Layer 9 of a small transformer language model trained on English Wikipedia (16 layers, counted from 0, width 128).
A neuron adds its activation times its output weights to the MLP's output. To switch it off is to set its activation to zero at one token and run the rest of the model.

Output weights of the MLP neurons that the questions are about. A number n stands for (n - 500) times 0.00064.
n60: 709,629,621,409,684,408,378,500,538,482,392,465,576,470,633,277,264,361,517,654,455,406,668,451,591,710,552,906,675,460,555,456,474,479,612,620,481,447,451,620,339,576,766,496,387,406,717,523,675,371,381,307,485,581,399,713,442,457,369,376,477,507,346,359,520,643,468,530,515,462,591,405,620,777,426,562,375,508,608,516,440,357,477,409,797,453,643,366,419,385,550,486,680,492,540,433,522,489,379,451,256,575,546,643,377,618,465,519,507,555,280,401,515,352,216,335,345,518,557,638,389,669,448,629,579,511,322,436
n69: 428,264,626,624,445,556,687,482,515,405,553,546,365,338,511,254,309,574,185,572,552,372,625,528,631,390,537,481,566,369,555,256,478,422,287,479,599,627,576,410,428,683,500,609,441,514,530,576,544,360,489,584,544,573,507,463,588,418,424,877,500,479,386,412,551,538,580,474,376,383,514,414,593,555,485,397,713,627,633,480,374,683,712,388,522,650,467,547,694,486,221,316,230,522,471,493,436,500,395,800,340,463,671,481,639,562,663,489,642,432,549,265,511,630,378,587,575,546,489,427,558,545,444,641,415,301,436,459
n85: 555,582,563,467,493,404,597,722,418,280,490,525,351,481,571,573,368,374,487,720,348,480,441,530,500,755,694,286,356,462,400,755,569,362,483,456,573,436,334,289,541,514,515,369,272,527,422,666,497,360,493,447,535,486,615,511,522,290,630,493,496,382,521,458,619,493,566,618,557,586,503,418,446,477,525,304,550,404,662,430,400,580,655,555,542,602,588,449,644,471,466,510,601,429,548,480,697,452,569,448,478,518,350,672,726,476,573,392,417,677,567,362,528,493,413,370,351,616,137,533,759,430,749,529,548,650,564,450
n112: 485,523,214,420,549,542,539,574,432,592,604,682,403,427,522,752,750,97,396,405,523,654,530,420,504,430,404,597,531,620,346,471,463,647,461,199,430,598,302,353,609,420,418,621,482,395,621,550,418,500,655,525,526,147,389,553,589,358,646,384,691,623,433,230,366,462,553,496,546,515,572,467,467,636,488,624,447,670,531,571,539,425,635,580,541,384,706,449,650,552,657,407,396,413,464,539,688,471,624,542,461,496,526,485,496,721,586,559,467,471,485,368,470,691,463,391,540,472,776,256,328,500,387,389,253,455,410,402
n129: 455,264,598,547,467,508,683,591,778,480,436,487,540,403,580,500,344,460,542,374,521,600,450,629,711,358,644,471,449,651,361,427,626,683,488,645,615,487,597,570,309,496,747,484,578,725,635,388,417,658,340,504,520,291,756,821,539,434,504,358,479,723,205,554,474,589,665,578,432,475,242,743,448,508,354,362,546,483,410,289,275,532,609,585,286,222,684,546,620,426,337,556,411,416,273,586,593,488,520,473,534,654,511,391,471,845,151,517,324,326,420,542,428,287,579,321,468,670,667,539,304,416,510,539,430,637,653,290
n160: 457,404,101,470,536,592,636,508,676,590,413,504,333,468,617,680,640,421,485,608,397,530,429,618,540,439,453,579,585,618,504,389,454,713,591,534,691,651,474,559,508,603,570,562,370,504,284,573,414,463,328,650,345,27,648,712,402,566,650,589,693,359,303,578,483,408,429,193,440,416,286,396,462,688,582,480,400,544,537,483,436,549,302,254,629,599,350,540,719,658,402,496,518,596,585,366,504,589,546,467,533,271,400,409,371,305,562,488,492,714,560,492,220,571,563,461,363,698,621,493,664,595,495,588,401,539,679,556
n204: 661,393,389,496,210,392,635,817,286,507,594,605,417,678,327,566,266,632,681,462,425,511,317,471,516,461,581,492,478,492,542,447,557,539,361,473,349,559,420,739,301,306,520,577,599,560,774,468,488,384,535,299,358,512,553,488,472,537,633,569,457,342,582,764,496,464,482,658,675,424,409,451,576,562,540,512,413,385,464,574,734,567,433,759,450,674,402,436,689,584,332,422,344,571,458,651,436,183,577,529,524,245,558,535,372,515,488,519,392,534,785,421,282,483,426,439,391,626,635,596,475,327,491,402,718,843,542,381
n249: 358,604,535,651,529,521,599,708,529,606,235,389,361,150,650,832,399,413,450,492,408,401,418,535,546,305,569,413,782,646,553,584,746,492,480,636,447,558,677,395,556,452,448,638,656,444,387,534,525,489,537,390,533,366,484,379,321,187,542,636,467,558,677,570,723,561,371,455,546,408,460,383,508,546,807,543,558,575,283,465,343,787,458,713,320,644,434,394,466,535,263,539,309,421,625,648,160,448,480,531,581,496,558,409,500,496,418,520,338,732,387,408,538,302,459,395,464,531,512,758,447,463,514,512,682,677,640,129
n254: 507,521,559,683,587,376,457,521,722,646,580,540,631,469,276,524,358,589,464,421,468,410,312,458,482,719,510,402,660,582,455,429,282,510,406,493,576,574,539,362,313,361,616,606,559,540,656,342,562,296,631,603,411,497,446,482,565,276,579,504,346,395,510,493,740,386,460,524,592,567,507,585,649,516,302,590,581,549,629,566,480,327,556,684,224,510,364,481,450,607,690,550,490,613,520,523,524,425,613,415,414,322,442,440,358,648,445,289,545,378,405,352,525,366,347,537,275,513,584,695,635,353,687,425,416,545,628,694
n292: 412,289,497,386,385,578,490,352,619,503,613,572,373,506,573,655,387,518,420,469,486,880,445,688,444,481,445,486,571,474,613,581,391,427,390,587,377,514,545,425,646,513,442,517,428,339,440,360,459,580,370,477,551,507,420,521,461,522,685,332,576,441,448,541,467,668,520,442,496,532,668,699,594,727,629,579,321,339,454,309,362,546,702,317,380,245,423,525,389,519,351,725,436,489,514,490,645,625,456,607,282,462,345,500,569,565,507,521,514,530,440,447,447,744,652,500,557,717,307,690,519,420,435,506,602,521,674,395
n364: 520,511,487,409,423,404,367,369,556,272,427,583,621,497,550,324,394,467,320,520,377,523,330,510,126,404,507,577,627,545,551,466,769,522,560,379,510,384,494,493,615,773,493,490,703,359,602,561,486,432,641,447,757,640,550,535,371,570,700,733,517,660,451,352,445,565,411,445,426,542,399,273,419,659,468,442,461,359,343,581,609,543,619,463,393,716,490,516,593,409,606,796,494,542,463,503,530,554,544,302,654,542,457,510,338,569,529,469,350,551,454,563,352,537,223,510,517,569,537,474,561,563,549,584,453,535,621,430
n376: 396,476,494,512,533,605,344,434,439,566,513,645,436,441,449,550,507,320,525,637,617,257,467,475,490,463,539,490,528,493,552,464,324,466,388,626,543,386,497,513,305,632,438,647,660,352,719,565,510,451,434,598,543,392,622,446,321,468,705,720,417,509,473,444,556,525,566,618,290,534,326,688,639,621,672,759,470,345,404,479,298,389,450,630,345,516,720,381,476,605,398,640,466,567,532,346,497,467,347,686,424,630,503,580,589,303,744,414,438,439,530,648,605,482,570,451,609,497,430,399,491,310,635,395,416,520,516,547
n380: 537,549,605,480,528,348,566,428,419,573,530,525,560,484,650,597,556,655,539,548,654,493,382,559,447,343,417,375,380,481,373,615,459,439,620,500,703,546,526,480,368,594,301,493,434,312,363,421,462,635,514,407,428,568,386,313,529,357,525,643,347,493,705,596,353,587,516,431,557,429,483,744,419,295,389,507,595,722,418,662,520,768,472,483,438,325,455,395,615,455,417,666,580,212,381,763,436,738,446,302,525,545,433,462,276,483,518,538,575,618,349,412,645,519,549,476,510,503,520,372,506,479,848,587,602,725,466,468
n420: 613,480,511,470,472,569,504,598,436,266,466,508,489,433,492,469,496,701,221,550,376,717,437,496,749,404,496,321,326,513,133,323,647,551,687,750,441,496,854,392,434,396,570,632,683,213,564,406,386,493,449,572,414,691,622,432,537,546,545,586,405,563,421,323,366,493,545,473,468,605,458,423,715,337,373,545,400,612,635,483,571,538,508,438,394,458,409,612,525,415,451,610,628,444,809,376,465,500,453,592,426,564,597,524,413,484,766,610,379,539,596,632,745,521,358,721,248,323,511,522,551,679,495,186,621,271,450,536
n495: 471,332,423,572,648,613,602,588,354,251,578,466,493,424,581,533,444,519,497,540,489,606,331,352,511,545,584,566,552,547,656,496,633,486,394,446,558,507,202,424,493,382,658,457,306,671,530,279,383,435,737,661,551,511,564,560,325,391,659,492,718,545,610,526,726,493,347,700,470,462,354,514,471,727,637,634,425,433,386,512,587,468,396,540,697,546,430,517,549,534,542,419,568,720,353,556,475,370,738,387,428,655,584,433,452,424,492,507,540,736,798,440,627,414,368,273,500,462,380,594,361,263,316,517,601,471,197,362
n497: 603,473,625,440,500,624,549,674,383,642,513,472,311,464,386,564,686,428,519,646,507,464,429,449,497,571,450,446,798,337,480,418,642,581,308,457,470,527,487,322,411,585,620,540,462,330,589,472,450,444,416,394,360,753,360,311,392,610,542,675,483,417,588,423,661,491,426,423,362,510,277,404,323,668,290,539,500,723,605,461,645,410,432,510,631,526,524,410,535,497,594,494,362,339,487,426,526,437,493,639,535,476,485,694,534,313,691,611,457,533,490,380,370,644,476,702,673,616,380,558,562,486,701,346,329,578,510,503

Each question names a token from some text and the token that comes next. It shows the activations a of the neurons there, in the order above. A number n stands for (n - 500) times 0.0079.

Then comes g, the gradient of the next token's log-probability with respect to the MLP's output, scaled to length 1. A neuron's effect is roughly proportional to its activation times (output weights . g). A number n stands for (n - 500) times 0.00077.

" Que", then "ens"
a: 486,485,620,500,492,499,530,502,637,485,484,504,502,500,500,488
g: 444,446,423,444,577,536,522,395,505,557,495,511,440,633,513,310,491,589,507,571,563,486,370,538,618,288,392,571,738,592,563,601,563,531,430,207,910,452,660,432,508,380,519,374,447,443,539,441,524,566,490,402,525,459,550,214,680,327,440,393,457,561,642,550,583,462,678,312,317,459,549,547,640,519,588,530,550,490,622,454,382,415,453,237,415,703,488,596,461,602,498,473,399,641,360,642,575,520,607,720,356,386,489,449,605,369,551,504,529,400,491,326,425,608,672,376,788,437,387,368,699,507,374,508,536,335,549,641
Which neuron, switched off, raises the next token's probability most? n85

"xt", then " ind"
a: 487,481,479,497,487,500,760,496,500,518,500,753,484,490,484,481
g: 708,658,274,621,529,527,584,631,397,370,414,292,755,539,397,604,344,376,544,525,353,402,588,594,388,443,468,583,376,309,465,459,608,661,390,549,527,831,325,426,382,558,511,537,451,554,569,659,432,491,336,434,582,445,372,710,358,424,653,618,571,640,536,461,495,358,367,457,467,359,567,652,544,562,426,653,586,618,485,308,625,373,461,623,414,535,514,323,580,640,460,380,581,590,465,622,572,439,421,427,623,574,479,740,551,514,448,366,507,533,461,347,475,539,387,571,404,282,460,518,660,298,539,657,534,693,295,475
Which two neurons, each switched off alone, lower its probability most, in order? n204, n376

" Ber", then "w"
a: 500,500,526,496,495,657,494,479,582,479,495,487,670,500,500,479
g: 343,455,560,662,565,452,473,422,584,385,415,369,571,623,476,452,494,560,649,542,459,554,352,643,466,494,433,475,572,534,490,373,445,677,538,634,509,455,445,506,823,624,509,599,251,321,523,501,540,365,269,378,487,511,459,345,480,273,566,566,447,658,458,381,405,640,497,546,693,180,623,367,593,370,510,413,678,585,522,396,429,552,703,598,669,831,384,359,486,345,652,547,417,439,408,597,622,560,652,560,480,370,617,382,575,630,351,449,530,472,438,367,449,443,589,397,696,522,305,572,508,467,578,434,417,716,399,585
Switching off which neuron hurts the next token most? n380

" over", then "all"
a: 479,495,498,489,506,492,499,478,479,483,635,484,479,484,500,481
g: 245,250,565,541,491,438,432,329,464,588,535,540,559,420,487,459,598,602,643,486,684,716,570,522,639,712,694,446,525,427,425,354,527,216,522,628,495,313,658,540,495,496,574,408,530,447,545,555,389,397,491,424,332,477,465,331,623,530,305,334,622,283,489,449,424,455,773,404,366,517,498,646,478,434,447,504,500,480,549,708,400,403,894,368,404,529,565,379,352,520,460,456,391,405,733,384,556,538,585,535,469,620,529,551,405,483,722,527,529,547,502,517,442,264,565,471,639,478,379,483,567,551,452,640,432,617,600,702
Switching off which neuron hurts the next token most? n249

"ah", then "u"
a: 499,499,481,479,484,500,483,491,497,499,488,622,499,543,494,482
g: 590,226,478,509,514,453,403,655,489,346,364,354,328,587,701,315,602,487,622,524,412,544,544,384,485,516,635,586,698,599,359,638,190,614,407,353,435,631,599,358,449,399,323,561,380,658,348,627,345,518,686,405,499,510,392,273,655,727,388,673,536,622,550,305,655,458,415,545,443,384,436,401,441,529,481,514,510,432,461,525,448,525,696,547,652,537,372,443,556,538,502,565,528,624,556,496,421,504,521,312,415,616,461,226,532,352,617,573,673,526,537,395,438,534,716,470,608,619,617,441,667,596,551,543,327,498,479,635
Which neuron, switched off, raises the next token's probability most? n376

" A", then "th"
a: 495,500,480,635,500,479,495,479,498,514,500,496,594,500,491,492
g: 531,625,519,509,360,511,533,448,681,479,536,746,390,660,103,429,609,533,421,268,579,405,563,629,553,674,506,594,346,495,205,408,458,417,436,415,341,503,325,620,627,519,368,346,376,506,561,558,516,377,428,602,503,436,410,430,436,507,491,448,601,485,529,599,475,440,574,608,696,394,730,506,580,471,569,717,529,619,794,335,591,398,635,603,254,444,642,618,441,397,557,641,486,555,506,365,503,603,577,582,558,243,446,577,573,472,443,446,751,472,532,428,395,679,594,403,441,396,428,587,502,529,440,484,431,433,533,325
Which neuron, switched off, raises the next token's probability most? n380

"u", then "y"
a: 500,499,500,523,485,488,498,499,485,483,479,478,550,500,500,620
g: 451,409,506,280,323,380,542,352,489,544,467,566,712,578,594,410,414,723,546,578,497,543,332,485,552,592,474,463,652,656,492,455,343,776,518,452,469,602,552,412,574,566,375,352,107,289,217,357,495,433,447,367,454,401,451,387,579,391,430,494,379,669,542,600,363,364,643,613,454,441,608,524,607,547,494,671,541,668,684,637,473,505,462,384,666,502,309,477,557,446,522,415,256,678,303,547,629,535,547,728,458,480,564,463,569,582,391,527,573,544,448,419,586,550,553,523,547,487,385,687,514,567,620,520,315,540,550,698
Switching off which neuron hurts the next token most? n380

" the", then " m"
a: 496,486,479,519,484,485,500,495,567,689,500,484,620,601,808,496
g: 546,683,497,393,695,486,402,781,538,532,352,375,462,613,579,614,549,391,633,456,491,313,435,221,446,475,429,636,510,656,535,373,563,536,515,518,621,518,296,629,337,623,542,467,582,616,554,350,491,586,538,517,355,662,621,541,584,542,559,498,438,568,537,541,454,599,590,334,473,460,570,511,452,523,416,550,618,479,469,626,246,524,490,499,355,704,518,585,511,693,365,504,487,572,302,651,495,426,550,420,315,619,611,638,259,515,486,421,574,274,608,522,535,594,568,293,487,515,551,650,337,453,450,373,482,23,482,397
Which neuron, switched off, raises the next token's probability most? n292

" in", then " L"
a: 491,498,615,479,491,485,500,488,500,478,633,491,491,499,482,500
g: 706,639,534,518,332,665,584,494,491,392,563,414,514,557,622,503,440,357,433,585,577,399,474,740,263,378,395,541,569,373,571,559,434,616,248,415,389,312,432,366,478,383,430,644,715,475,693,472,634,503,636,680,548,493,470,394,283,676,652,400,634,644,426,532,409,348,449,621,549,556,666,281,543,493,683,570,486,497,269,274,551,535,265,420,574,651,465,393,612,438,427,537,493,582,695,403,372,370,470,367,573,446,630,338,484,512,541,434,359,586,398,406,623,570,520,683,363,597,684,429,502,469,537,410,633,547,542,578
Which neuron, switched off, raises the next token's probability most? n85

" In", then "c"
a: 592,500,499,641,500,484,498,483,491,627,492,499,573,499,486,583
g: 288,430,532,703,701,364,520,474,713,577,597,632,398,505,569,373,623,494,458,618,632,441,441,616,348,502,508,456,413,519,421,349,548,497,611,526,534,663,370,517,708,484,209,432,351,620,431,471,339,669,567,554,316,367,490,616,623,644,451,300,407,520,529,562,624,360,423,308,609,528,724,665,722,658,514,490,387,476,536,548,376,590,398,666,548,351,438,345,521,405,501,456,630,421,613,408,401,608,624,343,276,417,443,707,450,571,553,395,480,517,418,548,685,621,301,493,477,347,496,603,480,482,381,619,344,646,520,366
Which neuron, switched off, raises the next token's probability most? n497

"az", then "on"
a: 496,645,541,500,498,500,500,492,499,544,498,489,500,493,483,500
g: 531,519,509,672,589,376,524,633,425,467,657,611,589,618,603,717,379,414,514,484,642,573,554,354,293,504,653,448,350,419,314,435,449,518,684,428,653,348,449,275,453,461,730,406,485,577,611,505,410,597,425,373,478,436,623,465,584,329,650,409,562,522,619,592,565,556,313,487,476,359,287,479,699,260,571,528,473,518,284,519,589,447,259,502,549,593,421,673,483,556,497,191,458,409,616,541,407,522,586,375,476,500,555,658,477,491,584,580,668,515,215,573,454,224,528,625,558,626,516,401,584,634,494,569,586,639,378,367
Which neuron, switched off, raises the next token's probability most? n69

" ref", then "ers"
a: 491,492,541,482,486,500,490,563,500,489,496,626,479,511,492,495
g: 500,457,502,555,367,572,535,236,604,397,612,407,611,427,684,596,497,555,410,350,267,490,494,487,226,339,476,516,507,447,706,495,452,543,394,606,415,669,631,724,586,403,504,548,440,507,255,492,749,571,645,596,484,541,561,541,405,431,407,361,484,500,447,457,625,447,577,402,465,428,590,828,685,296,595,658,412,656,360,396,532,469,336,576,693,509,667,297,499,662,365,286,487,552,492,611,551,585,368,422,666,495,527,322,470,477,464,403,635,588,627,644,329,546,489,538,311,561,414,295,524,452,458,530,569,486,547,580
Which neuron, switched off, raises the next token's probability most? n85

" which", then " is"
a: 499,496,530,500,493,491,555,499,528,480,492,973,478,508,498,489
g: 245,563,469,449,578,386,433,560,429,584,605,631,496,599,384,413,508,545,636,546,465,517,591,586,633,489,408,631,515,601,509,345,480,365,724,405,590,542,523,546,555,811,443,443,418,484,356,662,441,504,426,500,491,513,597,484,644,548,521,478,560,642,406,539,280,633,542,248,497,407,358,711,563,423,660,659,564,389,643,658,283,533,619,260,656,533,352,467,578,640,397,491,372,375,368,473,697,302,402,640,217,466,491,471,396,447,574,699,707,456,469,497,440,332,348,590,426,676,622,365,377,394,456,459,604,553,388,421
Switching off which neuron hurts the next token most? n376

"N", then " |"
a: 490,500,500,619,499,499,495,490,624,488,497,496,480,494,500,487
g: 615,648,720,394,472,530,446,624,570,459,689,565,489,483,542,530,562,493,336,380,486,296,495,519,438,540,381,573,406,477,367,634,457,521,472,523,523,491,512,565,428,656,663,512,655,607,788,547,552,594,486,522,361,430,581,666,589,677,604,370,426,432,418,454,432,231,689,337,494,404,626,126,433,635,673,607,490,795,583,649,498,595,581,474,662,495,583,554,414,543,378,370,757,455,377,424,364,433,611,382,514,384,490,539,414,484,511,441,350,510,381,370,651,539,447,376,366,584,594,546,279,470,318,497,395,313,484,361
Switching off which neuron hurts the next token most? n112

"s", then " went"
a: 498,479,490,500,479,492,479,500,500,631,481,479,500,496,487,489
g: 693,716,511,519,463,637,533,410,653,458,607,439,733,764,491,582,425,286,393,387,427,241,558,551,544,361,496,616,214,350,517,443,374,500,622,606,429,643,329,324,481,651,518,436,483,555,406,543,496,568,570,520,541,533,441,567,312,617,692,470,563,413,516,587,478,489,515,424,458,414,513,491,510,627,672,757,545,298,222,697,262,510,401,504,520,490,318,505,587,755,451,395,579,394,700,427,504,441,412,474,559,659,508,374,321,464,595,566,402,615,551,597,481,279,489,581,586,496,503,361,314,513,469,602,516,516,457,562
Which neuron, switched off, raises the next token's probability most? n292

" L", then "t"
a: 493,500,499,625,500,486,492,480,628,634,500,500,480,488,483,522
g: 590,485,605,428,450,527,421,605,601,750,662,544,525,355,361,718,421,384,448,415,566,552,591,598,478,435,468,363,568,487,789,599,386,525,520,523,323,456,552,626,585,484,578,362,437,476,429,565,582,438,412,508,514,477,666,645,556,625,475,346,694,489,622,389,552,529,323,566,491,325,566,469,633,352,457,635,353,461,445,452,389,621,457,575,427,484,456,377,443,388,425,590,511,671,513,178,601,209,550,607,493,325,370,388,374,646,334,513,393,757,338,503,522,508,465,275,656,548,789,590,592,309,517,592,540,631,359,541
Switching off which neuron hurts the next token most? n292

" R", then "ang"
a: 479,493,488,488,500,500,486,603,619,490,499,493,553,498,483,512
g: 486,522,513,689,633,653,586,567,550,449,499,665,509,591,504,511,411,555,497,442,293,558,558,553,919,445,561,324,365,441,616,333,211,266,448,337,509,524,435,274,396,447,363,540,528,560,722,576,473,478,535,302,364,526,511,367,277,348,634,536,423,575,565,428,403,523,684,442,726,383,386,575,480,618,526,437,536,593,536,471,316,613,487,513,609,514,659,570,484,451,507,493,331,458,544,440,545,531,481,476,451,533,841,537,524,527,435,778,701,666,454,583,428,377,434,503,360,504,384,663,555,356,423,512,398,537,458,459
Switching off which neuron hurts the next token most? n249